Layer 2 of a small transformer language model trained on English Wikipedia (8 layers, counted from 0, width 64).
A neuron's activation on a vector x is GELU(weights . x + bias), where the dot is the dot product.

Input weights of the MLP neurons that the questions are about. A number n stands for (n - 500) times 0.002.
n7 (bias -0.012): 586 332 621 660 473 493 527 514 532 547 510 229 351 490 590 419 572 552 455 531 431 403 575 427 750 497 649 519 326 450 600 541 373 629 246 482 401 404 436 584 425 478 749 490 780 480 539 381 491 467 505 631 335 525 542 496 733 583 526 441 583 411 368 508
n8 (bias -0.004): 572 416 457 487 406 509 604 496 452 587 439 571 481 441 439 425 648 529 625 465 489 471 463 582 556 440 501 635 420 584 433 516 420 442 490 496 387 594 550 564 391 452 641 621 360 560 548 487 532 525 544 537 519 454 273 450 460 589 540 581 493 368 668 572
n16 (bias -0.011): 455 512 560 621 692 421 358 670 583 451 520 543 509 645 529 428 470 356 465 440 314 318 649 536 584 603 437 353 583 443 454 524 383 525 572 550 411 611 407 686 426 414 563 469 618 598 578 537 488 567 458 480 396 609 746 536 459 557 370 608 683 310 526 360
n20 (bias -0.005): 619 597 362 530 488 421 524 427 361 505 523 632 510 601 536 190 545 497 478 656 425 434 511 462 497 470 469 596 434 726 381 508 529 514 479 460 571 329 593 398 573 445 345 656 524 643 510 687 565 510 547 510 267 436 462 514 477 597 492 460 817 410 439 372
n22 (bias -0.015): 413 461 761 702 265 372 494 616 516 568 479 534 401 481 656 404 456 671 519 440 373 531 677 453 483 566 664 334 518 608 558 476 459 557 351 536 406 713 497 637 322 684 511 333 572 680 624 323 515 143 384 557 272 561 568 414 688 553 396 555 560 453 463 697
n24 (bias -0.017): 565 428 586 526 431 478 501 454 461 571 421 556 367 409 545 454 710 513 514 443 553 514 496 584 462 508 487 413 473 586 472 510 354 610 416 486 571 485 453 661 573 423 549 366 637 604 499 644 426 489 400 744 495 630 590 266 589 603 441 366 632 308 409 638
n26 (bias -0.016): 454 506 445 621 555 477 431 515 518 587 529 485 557 391 660 509 484 416 535 397 667 426 659 443 537 632 393 496 459 331 459 446 472 546 541 712 568 467 432 553 343 341 459 445 531 564 341 672 478 657 483 552 400 650 639 676 748 705 328 487 243 362 384 367
n32 (bias -0.009): 380 577 440 498 279 430 354 439 361 691 355 453 486 314 528 470 662 639 832 638 327 345 453 748 572 657 405 510 578 647 680 395 265 565 419 378 761 629 499 676 476 385 701 423 554 560 521 417 564 710 393 552 535 429 528 538 628 586 572 526 508 320 543 629
n42 (bias -0.012): 510 493 418 403 460 333 400 395 540 520 530 537 458 443 453 621 773 356 896 565 491 317 511 552 457 558 431 479 738 389 425 592 526 499 674 704 504 605 431 355 525 256 551 456 395 515 428 437 409 490 523 602 456 535 593 451 569 700 529 527 458 391 620 544
n56 (bias -0.006): 439 433 538 681 394 390 431 503 329 488 557 365 461 625 408 371 618 636 396 546 368 343 478 492 524 325 552 510 627 616 512 484 509 582 501 490 388 564 527 504 519 585 496 720 366 493 433 408 383 570 469 530 364 499 573 346 570 603 425 640 509 427 459 461
n62 (bias -0.004): 326 489 648 551 614 485 430 622 477 499 480 644 371 581 376 386 510 534 305 542 340 575 739 447 586 526 476 295 679 603 540 445 593 501 376 430 606 493 342 840 503 518 580 487 537 601 643 304 516 281 573 413 426 680 472 439 493 479 459 463 609 447 319 523
n66 (bias -0.017): 573 769 322 542 406 538 87 471 572 609 402 532 568 401 277 510 655 363 848 632 367 446 527 513 682 605 400 451 301 666 574 470 599 531 609 512 379 532 431 484 595 220 616 389 430 377 501 374 488 735 150 391 536 443 398 559 487 554 640 430 738 341 801 584
n68 (bias -0.008): 227 369 499 479 377 450 492 474 596 515 453 456 439 566 684 423 504 638 591 546 516 458 619 602 396 521 542 384 392 461 380 389 296 680 577 631 478 245 556 497 413 488 672 436 636 480 587 364 272 516 608 564 544 610 426 429 359 579 529 776 422 532 601 689
n69 (bias -0.004): 504 265 547 496 531 623 580 492 552 619 503 438 554 349 687 591 410 643 664 448 561 511 607 510 682 559 480 520 622 559 401 545 452 580 245 501 422 748 485 540 574 424 370 408 559 597 473 460 431 532 600 479 360 305 518 568 405 746 405 513 544 445 420 367
n80 (bias -0.012): 497 425 463 510 407 385 510 506 473 494 358 176 754 460 687 390 449 547 575 421 731 560 464 509 618 621 577 478 424 476 799 616 453 443 283 430 572 632 656 374 547 483 367 680 528 573 201 519 715 569 262 473 295 391 589 544 736 586 597 540 612 323 682 381
n94 (bias -0.021): 457 617 699 587 428 458 98 544 527 532 420 626 382 342 126 495 574 776 543 431 246 314 656 676 560 390 552 537 404 721 870 648 571 561 506 637 527 629 276 801 593 518 397 329 723 422 543 360 651 665 289 360 421 569 344 381 520 442 461 650 600 442 603 556
n96 (bias -0.014): 274 365 521 640 550 541 446 497 493 548 418 633 625 518 562 393 343 491 561 481 519 586 566 535 443 638 580 512 571 764 760 620 558 472 657 445 358 689 539 457 713 382 537 617 589 576 445 488 534 376 315 411 510 495 517 540 339 478 410 459 670 534 577 392
n99 (bias -0.013): 557 515 513 404 399 412 488 586 566 545 363 495 639 476 460 520 451 611 448 402 740 479 471 573 528 611 501 464 521 451 388 518 415 721 390 601 441 653 613 426 640 415 569 509 600 608 361 648 563 473 510 540 407 833 489 492 582 609 369 554 289 470 460 549
n119 (bias -0.007): 306 455 676 666 569 356 269 473 730 638 514 462 690 495 301 449 602 551 561 521 560 245 445 685 587 667 475 329 574 450 565 614 588 479 669 765 341 544 532 288 444 315 385 425 445 586 432 482 499 437 412 483 332 660 653 638 590 513 425 327 418 280 646 470
n127 (bias 0.004): 498 289 627 543 454 513 471 499 577 631 552 618 644 517 425 372 509 587 607 492 461 429 458 480 749 642 651 509 333 617 399 722 416 606 335 622 454 760 546 378 521 415 345 610 481 597 329 367 332 368 470 566 388 501 542 548 597 488 265 356 345 259 550 476
n128 (bias -0.011): 574 492 569 583 634 415 636 555 481 551 415 543 578 619 485 492 579 519 593 494 677 336 461 685 579 439 469 557 536 511 468 396 492 598 345 579 373 419 421 526 663 392 545 451 502 503 473 558 447 454 520 550 346 712 405 531 427 519 604 482 515 531 492 617
n135 (bias -0.011): 422 583 315 594 504 363 601 536 769 540 398 444 593 444 690 437 477 422 736 363 368 604 890 428 516 376 617 478 294 576 593 675 314 573 747 490 424 639 378 466 553 439 553 468 406 657 607 311 726 678 280 470 442 432 274 361 402 496 378 551 480 789 434 687
n138 (bias -0.003): 246 532 457 719 629 429 502 397 502 548 498 518 392 692 645 323 615 553 431 499 315 406 413 573 379 666 484 447 626 622 690 471 480 526 571 623 572 490 198 497 407 477 534 453 563 361 662 379 457 346 448 467 410 600 551 383 408 403 546 405 893 636 557 720
n139 (bias -0.006): 348 563 590 477 572 420 448 495 507 400 468 450 477 349 514 495 608 625 740 531 373 468 557 592 610 664 550 549 757 511 623 570 580 467 461 792 445 570 509 478 460 545 405 416 373 624 594 361 664 449 462 458 263 482 575 510 345 491 513 537 585 495 446 476
n153 (bias -0.009): 530 408 319 353 499 293 219 580 305 442 501 323 647 606 347 437 494 519 522 461 413 447 594 578 581 390 555 471 819 556 659 437 626 540 654 605 459 376 448 685 575 589 481 612 527 659 559 367 604 552 480 401 411 518 522 442 501 468 589 671 372 415 611 400
n154 (bias -0.016): 508 591 501 464 216 492 432 573 811 675 503 457 363 341 382 368 590 504 467 504 379 494 759 375 454 533 601 443 637 828 321 607 437 613 490 490 546 414 720 424 321 410 445 297 552 447 477 415 553 556 437 505 419 491 506 307 644 663 584 447 494 526 621 611
n195 (bias -0.003): 494 508 432 435 483 453 487 542 621 489 515 298 564 572 469 553 444 426 502 404 610 400 607 437 610 435 410 425 667 491 398 378 405 578 387 466 437 310 764 452 598 474 539 648 772 432 383 427 419 468 471 450 533 732 639 549 618 541 568 402 373 335 612 527
n203 (bias -0.013): 399 581 568 411 519 467 571 555 514 641 421 373 465 490 861 521 389 590 523 407 570 444 634 558 358 481 551 411 566 757 453 592 360 487 534 646 479 535 544 701 443 503 558 638 480 471 360 441 577 502 390 686 415 554 462 424 480 487 437 489 482 414 414 555
n208 (bias -0.015): 640 318 432 561 499 323 315 416 510 494 511 236 504 569 494 436 689 617 416 472 529 467 584 423 732 340 518 512 546 548 525 402 491 686 459 525 246 529 394 433 682 420 686 607 658 610 503 358 595 531 555 503 389 553 388 571 411 434 533 456 626 520 485 701
n211 (bias -0.023): 466 462 399 755 420 392 352 457 545 728 451 294 918 688 557 359 475 500 333 363 516 522 495 567 513 382 672 551 297 645 538 499 630 554 701 348 303 636 528 582 697 415 601 598 459 360 359 291 377 478 318 385 500 431 525 539 533 590 668 452 551 589 465 596
n212 (bias -0.015): 229 453 244 249 593 375 33 699 366 492 393 676 606 614 185 597 756 718 744 398 442 541 820 378 666 441 571 431 632 350 829 698 368 490 521 609 721 662 698 751 640 525 499 849 486 739 391 276 563 516 306 339 421 597 467 431 451 432 379 323 631 250 442 680
n240 (bias -0.014): 347 770 686 543 426 276 608 428 391 548 399 335 623 524 601 418 241 415 368 456 592 556 544 542 299 476 716 444 648 669 527 487 530 526 783 507 585 533 449 601 568 495 535 426 579 611 236 511 761 259 263 629 465 746 575 582 655 355 483 749 348 577 380 520

Each question shows a token from some text and the vector x that enters the MLP there. A number n stands for (n - 500) times 0.011.

" and": 409 459 486 429 542 343 467 802 543 437 910 543 479 562 463 542 493 602 461 448 564 549 369 553 497 534 364 582 518 511 472 420 578 406 467 484 415 470 510 489 502 314 433 477 436 524 542 542 578 523 440 606 598 486 527 510 455 434 564 482 485 458 432 489
The neuron with the highest activation: n119

" Air": 595 426 467 420 409 347 541 733 547 425 912 500 441 563 499 492 478 530 431 531 540 531 352 488 515 531 433 564 479 562 465 425 532 437 370 438 453 538 425 477 417 387 473 461 532 545 669 560 492 465 441 663 633 492 535 509 476 441 573 487 503 472 451 494
Which two neurons fire most, strongest first? n7, n24

" un": 442 509 530 413 392 317 528 783 517 498 840 502 513 568 517 547 461 645 491 468 500 484 411 543 452 594 349 614 502 548 454 488 451 424 454 390 542 486 439 557 474 378 438 504 470 493 560 543 506 563 383 647 702 463 433 501 379 400 522 528 503 453 502 515
The three highest activations, in order: n32, n203, n8

" from": 400 485 525 455 502 297 535 749 484 418 945 489 476 591 506 560 449 564 504 480 546 522 348 468 466 556 401 587 518 517 463 479 527 428 464 528 436 498 470 475 474 372 447 462 441 550 578 557 544 527 430 662 557 496 534 523 401 404 507 514 477 521 424 500
The three highest activations, in order: n139, n16, n119

" consist": 502 369 507 447 435 484 523 805 546 425 865 552 494 570 584 538 446 582 495 468 503 540 398 488 414 587 475 534 422 607 469 393 520 386 462 438 390 521 528 549 494 372 442 477 529 473 620 470 516 515 424 611 686 487 450 370 421 409 497 493 433 548 523 516
The neuron with the highest activation: n68

" Bur": 652 405 459 445 415 371 508 810 567 476 838 506 462 601 549 579 492 503 453 475 592 577 405 495 521 521 363 599 515 520 459 392 550 569 424 455 482 529 424 442 528 273 426 519 479 464 557 517 524 475 461 580 653 499 443 453 407 425 510 461 424 534 413 558
Which two neurons fire most, strongest first? n208, n128

" of": 372 485 542 400 498 320 528 732 496 429 947 491 513 604 508 538 473 561 511 481 546 544 383 505 476 545 430 554 504 509 456 455 549 380 418 520 503 521 476 491 465 352 423 454 479 513 568 547 577 446 458 655 599 507 504 521 489 390 506 515 477 473 427 473
The neuron with the highest activation: n240

"led": 481 410 553 442 497 303 558 727 560 431 952 450 452 587 548 537 435 554 497 464 538 493 392 530 459 525 415 628 499 506 440 502 528 439 412 534 460 454 455 449 471 367 468 490 502 437 594 585 529 510 456 643 575 495 467 455 449 383 518 524 478 543 446 516
Which neuron fires most, and how strongly? n128, at about 0.87

"s": 465 439 484 411 417 400 484 719 563 433 948 523 475 612 485 535 479 549 452 436 519 549 393 516 481 478 413 659 527 518 409 484 523 430 462 512 483 473 445 450 474 335 376 565 510 519 596 542 489 502 453 660 545 534 496 472 366 451 590 526 471 512 538 457
Which neuron fires most, and how strongly? n153, at about 0.56

" named": 450 404 592 449 433 305 512 747 596 428 926 482 477 535 554 571 467 591 532 511 555 518 395 438 454 553 426 624 462 508 533 399 458 428 456 424 475 516 469 521 446 373 479 492 469 524 597 517 564 514 443 617 632 475 446 443 437 466 512 442 463 521 454 517
The neuron with the highest activation: n22

" F": 626 405 473 361 405 334 523 754 459 444 825 512 559 548 508 519 500 539 462 561 538 552 405 518 509 543 411 652 554 524 474 467 561 452 369 520 510 554 517 485 475 312 399 460 434 441 577 546 537 533 487 638 697 487 442 514 375 412 515 411 491 434 452 503
The three highest activations, in order: n8, n127, n128

" him": 477 439 507 425 448 353 497 697 555 438 981 504 461 577 488 543 488 584 517 468 522 537 394 468 486 556 410 619 474 545 448 434 445 417 480 537 473 504 437 482 508 353 440 573 436 484 609 525 491 537 432 608 551 496 502 460 364 424 564 489 502 529 545 467
The three highest activations, in order: n42, n138, n8

" he": 525 483 490 423 449 369 458 713 590 493 928 532 507 574 483 573 545 596 497 478 526 514 389 494 550 568 351 682 478 532 485 415 481 376 477 484 472 509 541 498 500 318 466 536 419 426 542 463 509 546 412 508 624 463 491 495 374 406 580 435 497 480 499 495
Which neuron fires most, and how strongly? n66, at about 2.2

" after": 410 492 557 441 451 279 522 752 547 423 961 499 488 562 490 555 477 619 550 471 553 547 437 497 452 524 373 575 543 540 490 431 459 443 454 522 505 497 463 506 492 380 450 502 403 481 581 521 533 534 482 602 573 451 495 496 432 404 495 492 472 434 448 502
The three highest activations, in order: n139, n42, n203

" version": 524 426 558 461 392 412 547 868 524 380 894 579 442 537 478 546 524 610 426 444 480 525 448 504 454 510 411 574 531 599 440 445 531 417 400 479 452 487 498 523 461 357 419 459 504 493 655 504 503 518 476 576 602 511 450 435 435 462 506 457 499 496 482 498
The three highest activations, in order: n62, n154, n22

" ": 470 423 495 467 442 359 512 737 508 385 811 518 509 588 513 540 443 545 429 419 532 546 367 521 475 566 355 604 550 565 470 454 521 398 426 446 465 561 518 489 514 337 421 496 518 518 578 567 499 505 425 597 817 531 496 497 369 416 516 495 502 484 465 507
Which neuron fires most, and how strongly? n96, at about 0.65

"bb": 522 391 470 376 420 416 522 796 517 442 902 505 416 630 509 575 510 586 475 488 544 481 368 490 527 556 407 619 408 516 417 439 524 465 423 460 525 462 457 470 476 296 437 504 530 485 569 535 458 477 519 610 595 519 478 472 365 498 563 501 471 545 546 540
The neuron with the highest activation: n68

",": 405 460 455 396 548 387 467 795 515 375 913 554 493 608 490 564 449 571 478 436 528 568 428 499 495 569 412 584 528 482 501 458 505 357 451 501 481 522 472 516 492 314 389 499 468 525 548 549 549 498 408 623 599 497 515 503 427 452 569 466 479 463 476 502
The three highest activations, in order: n212, n16, n153

"3": 500 412 502 398 478 352 520 787 538 247 837 548 508 559 488 556 523 576 491 450 578 534 431 460 491 505 388 651 527 537 465 474 519 419 429 495 464 580 471 492 538 327 436 514 477 458 528 570 497 534 484 615 652 520 512 361 443 451 507 519 432 495 454 526
The three highest activations, in order: n99, n42, n128

"ing": 460 384 543 405 488 366 522 769 511 399 952 454 440 570 490 509 452 592 476 461 539 568 408 521 484 462 428 611 480 528 414 479 564 439 412 527 516 523 458 479 500 308 408 495 475 459 576 558 531 527 498 656 550 484 495 477 449 492 491 530 495 486 483 502
The three highest activations, in order: n69, n127, n56

"ri": 512 467 465 447 465 330 486 759 538 463 959 473 492 646 513 553 534 569 427 459 526 532 428 491 516 518 422 623 453 508 432 421 547 435 450 389 431 514 466 496 514 344 390 558 485 421 544 517 493 493 458 598 616 464 487 480 516 460 559 505 466 496 482 507
The neuron with the highest activation: n211

"2": 492 443 508 413 463 354 524 770 511 291 806 567 495 553 517 572 506 605 479 413 596 536 410 476 470 511 387 646 537 536 446 469 535 400 427 484 471 616 455 485 537 298 417 511 460 442 527 599 505 493 411 638 651 553 511 374 475 479 534 541 428 499 448 522
The neuron with the highest activation: n99

" Ti": 635 419 444 425 416 312 531 729 488 486 836 499 486 607 552 550 454 540 464 528 568 609 401 436 567 526 418 652 460 537 433 393 457 481 441 365 520 575 419 470 540 329 442 501 469 483 551 519 507 542 428 647 712 454 469 513 454 453 513 425 477 495 456 496
The neuron with the highest activation: n208

" He": 543 490 467 379 477 332 489 765 587 482 871 524 501 561 448 550 531 591 481 470 570 533 353 507 533 587 352 676 485 557 446 413 467 457 440 510 455 524 440 497 535 310 489 539 391 429 546 477 547 509 437 556 642 462 461 495 368 431 579 471 510 479 474 523
The neuron with the highest activation: n66

"port": 538 499 544 427 462 434 529 747 551 385 893 474 438 592 429 515 497 612 442 482 509 475 403 458 451 559 358 674 474 570 395 485 574 453 386 482 518 537 444 494 471 303 416 481 541 504 609 514 478 572 448 635 576 501 478 425 391 470 537 528 438 553 463 510
The neuron with the highest activation: n154

" data": 509 473 449 483 423 350 501 753 576 466 921 509 413 521 430 569 573 575 445 449 456 575 401 505 461 463 387 606 476 583 412 456 480 406 438 480 452 521 489 505 415 364 438 481 503 543 638 597 485 488 435 616 636 465 498 460 465 461 556 472 524 449 560 517
The three highest activations, in order: n154, n8, n24

" Si": 615 498 464 404 484 369 508 724 533 532 904 528 522 635 477 570 489 488 473 486 563 618 381 509 505 557 387 580 496 533 425 439 471 376 463 448 524 528 427 465 550 301 426 493 453 485 565 535 470 411 384 613 629 480 481 549 460 409 556 439 475 452 466 514
The three highest activations, in order: n127, n128, n42

" in": 376 510 539 456 478 327 539 750 440 459 912 431 503 613 511 505 457 630 476 479 518 564 370 453 480 555 388 569 544 549 404 452 517 402 453 486 534 540 466 513 486 341 438 483 416 469 558 552 541 517 443 674 586 519 532 521 400 430 502 525 468 511 440 516
The three highest activations, in order: n240, n203, n56

" since": 416 549 531 494 485 279 491 790 500 430 904 508 505 570 466 581 506 649 513 458 550 538 452 460 484 525 365 618 564 509 440 445 512 429 451 519 463 492 506 508 460 340 425 483 394 482 552 552 553 565 434 594 594 502 475 491 410 406 521 483 451 493 417 488
The neuron with the highest activation: n139

" years": 454 481 545 496 472 366 498 740 524 408 912 524 519 542 448 526 525 629 496 467 513 565 459 466 548 535 388 630 549 528 496 464 481 443 399 554 468 509 456 522 428 365 342 497 474 428 644 554 531 578 469 536 601 463 473 393 334 396 551 440 518 484 505 459
The neuron with the highest activation: n139

" contrast": 526 419 582 480 454 413 496 881 519 425 867 530 395 563 490 608 447 647 466 414 547 518 447 513 455 540 459 582 497 522 484 476 527 443 439 456 484 481 468 530 490 301 385 518 538 423 598 548 494 555 417 582 562 494 446 403 415 396 496 467 428 536 512 531
Which two neurons fire most, strongest first? n94, n128

" order": 495 410 545 437 435 379 493 778 548 417 886 588 431 561 456 584 445 652 464 403 500 523 456 588 447 526 406 586 468 569 495 462 500 403 496 470 498 515 390 529 483 356 397 532 526 495 667 595 438 464 444 614 583 440 459 445 420 415 495 483 494 478 520 530
Which neuron fires most, and how strongly? n94, at about 1.6

" Con": 527 531 492 386 417 344 570 748 527 465 845 479 469 565 531 501 427 569 458 480 585 572 405 570 463 521 373 541 564 580 356 499 547 462 427 445 485 557 432 516 476 315 407 506 469 527 561 559 537 466 413 661 676 515 491 516 469 351 512 534 424 467 394 525
The neuron with the highest activation: n240

"ba": 544 510 461 424 470 387 517 722 478 404 954 452 474 640 488 594 523 569 493 436 541 560 431 515 503 499 325 572 477 536 383 475 578 398 465 449 474 518 492 486 536 331 379 530 495 444 517 541 452 440 506 595 569 512 515 474 489 439 442 531 467 555 461 563
The neuron with the highest activation: n195

" comp": 497 525 550 385 331 370 460 739 558 529 834 490 441 516 495 568 509 639 505 493 493 525 407 520 443 548 350 644 493 518 506 475 528 429 427 485 595 516 556 549 435 305 389 436 503 469 556 542 525 593 425 602 664 491 469 447 380 391 516 479 411 420 557 560
Which neuron fires most, and how strongly? n32, at about 2.3

" police": 573 419 456 456 435 319 512 717 558 436 929 497 415 590 487 545 533 594 481 419 510 505 374 498 521 476 392 602 476 552 514 445 473 426 405 508 485 467 421 508 438 411 476 524 520 516 636 616 476 507 457 626 604 441 543 454 425 379 555 497 541 444 493 490
The neuron with the highest activation: n208

" de": 469 474 496 393 436 316 439 773 492 511 821 523 449 571 539 547 466 653 438 431 535 521 348 548 485 547 380 614 495 534 396 469 565 454 419 407 547 508 471 507 477 305 429 537 482 546 557 638 545 476 349 659 640 524 470 522 458 471 545 467 512 451 445 524
The three highest activations, in order: n24, n99, n20

" up": 453 415 526 451 474 361 478 810 456 409 906 464 450 594 512 567 459 672 476 473 532 553 413 490 468 538 407 565 497 534 401 412 492 492 480 469 467 506 514 473 481 345 443 510 472 501 581 565 451 564 464 640 651 499 507 463 366 471 492 482 458 526 461 516
Which neuron fires most, and how strongly? n68, at about 1

"load": 502 421 558 423 439 417 560 719 548 357 948 524 403 572 467 537 521 611 435 503 471 494 403 530 465 533 408 631 463 578 444 464 472 430 398 467 526 547 443 509 486 348 443 512 526 419 619 505 452 547 477 617 579 477 471 417 483 454 542 540 450 498 501 522
Which two neurons fire most, strongest first? n56, n8

" considered": 433 403 535 420 465 349 526 744 591 451 941 506 419 537 540 555 478 592 548 478 515 520 395 537 431 549 388 598 493 520 511 439 420 376 489 469 467 465 463 567 465 382 479 522 471 522 585 547 519 521 413 654 600 448 468 455 447 406 511 486 463 482 495 549
The neuron with the highest activation: n203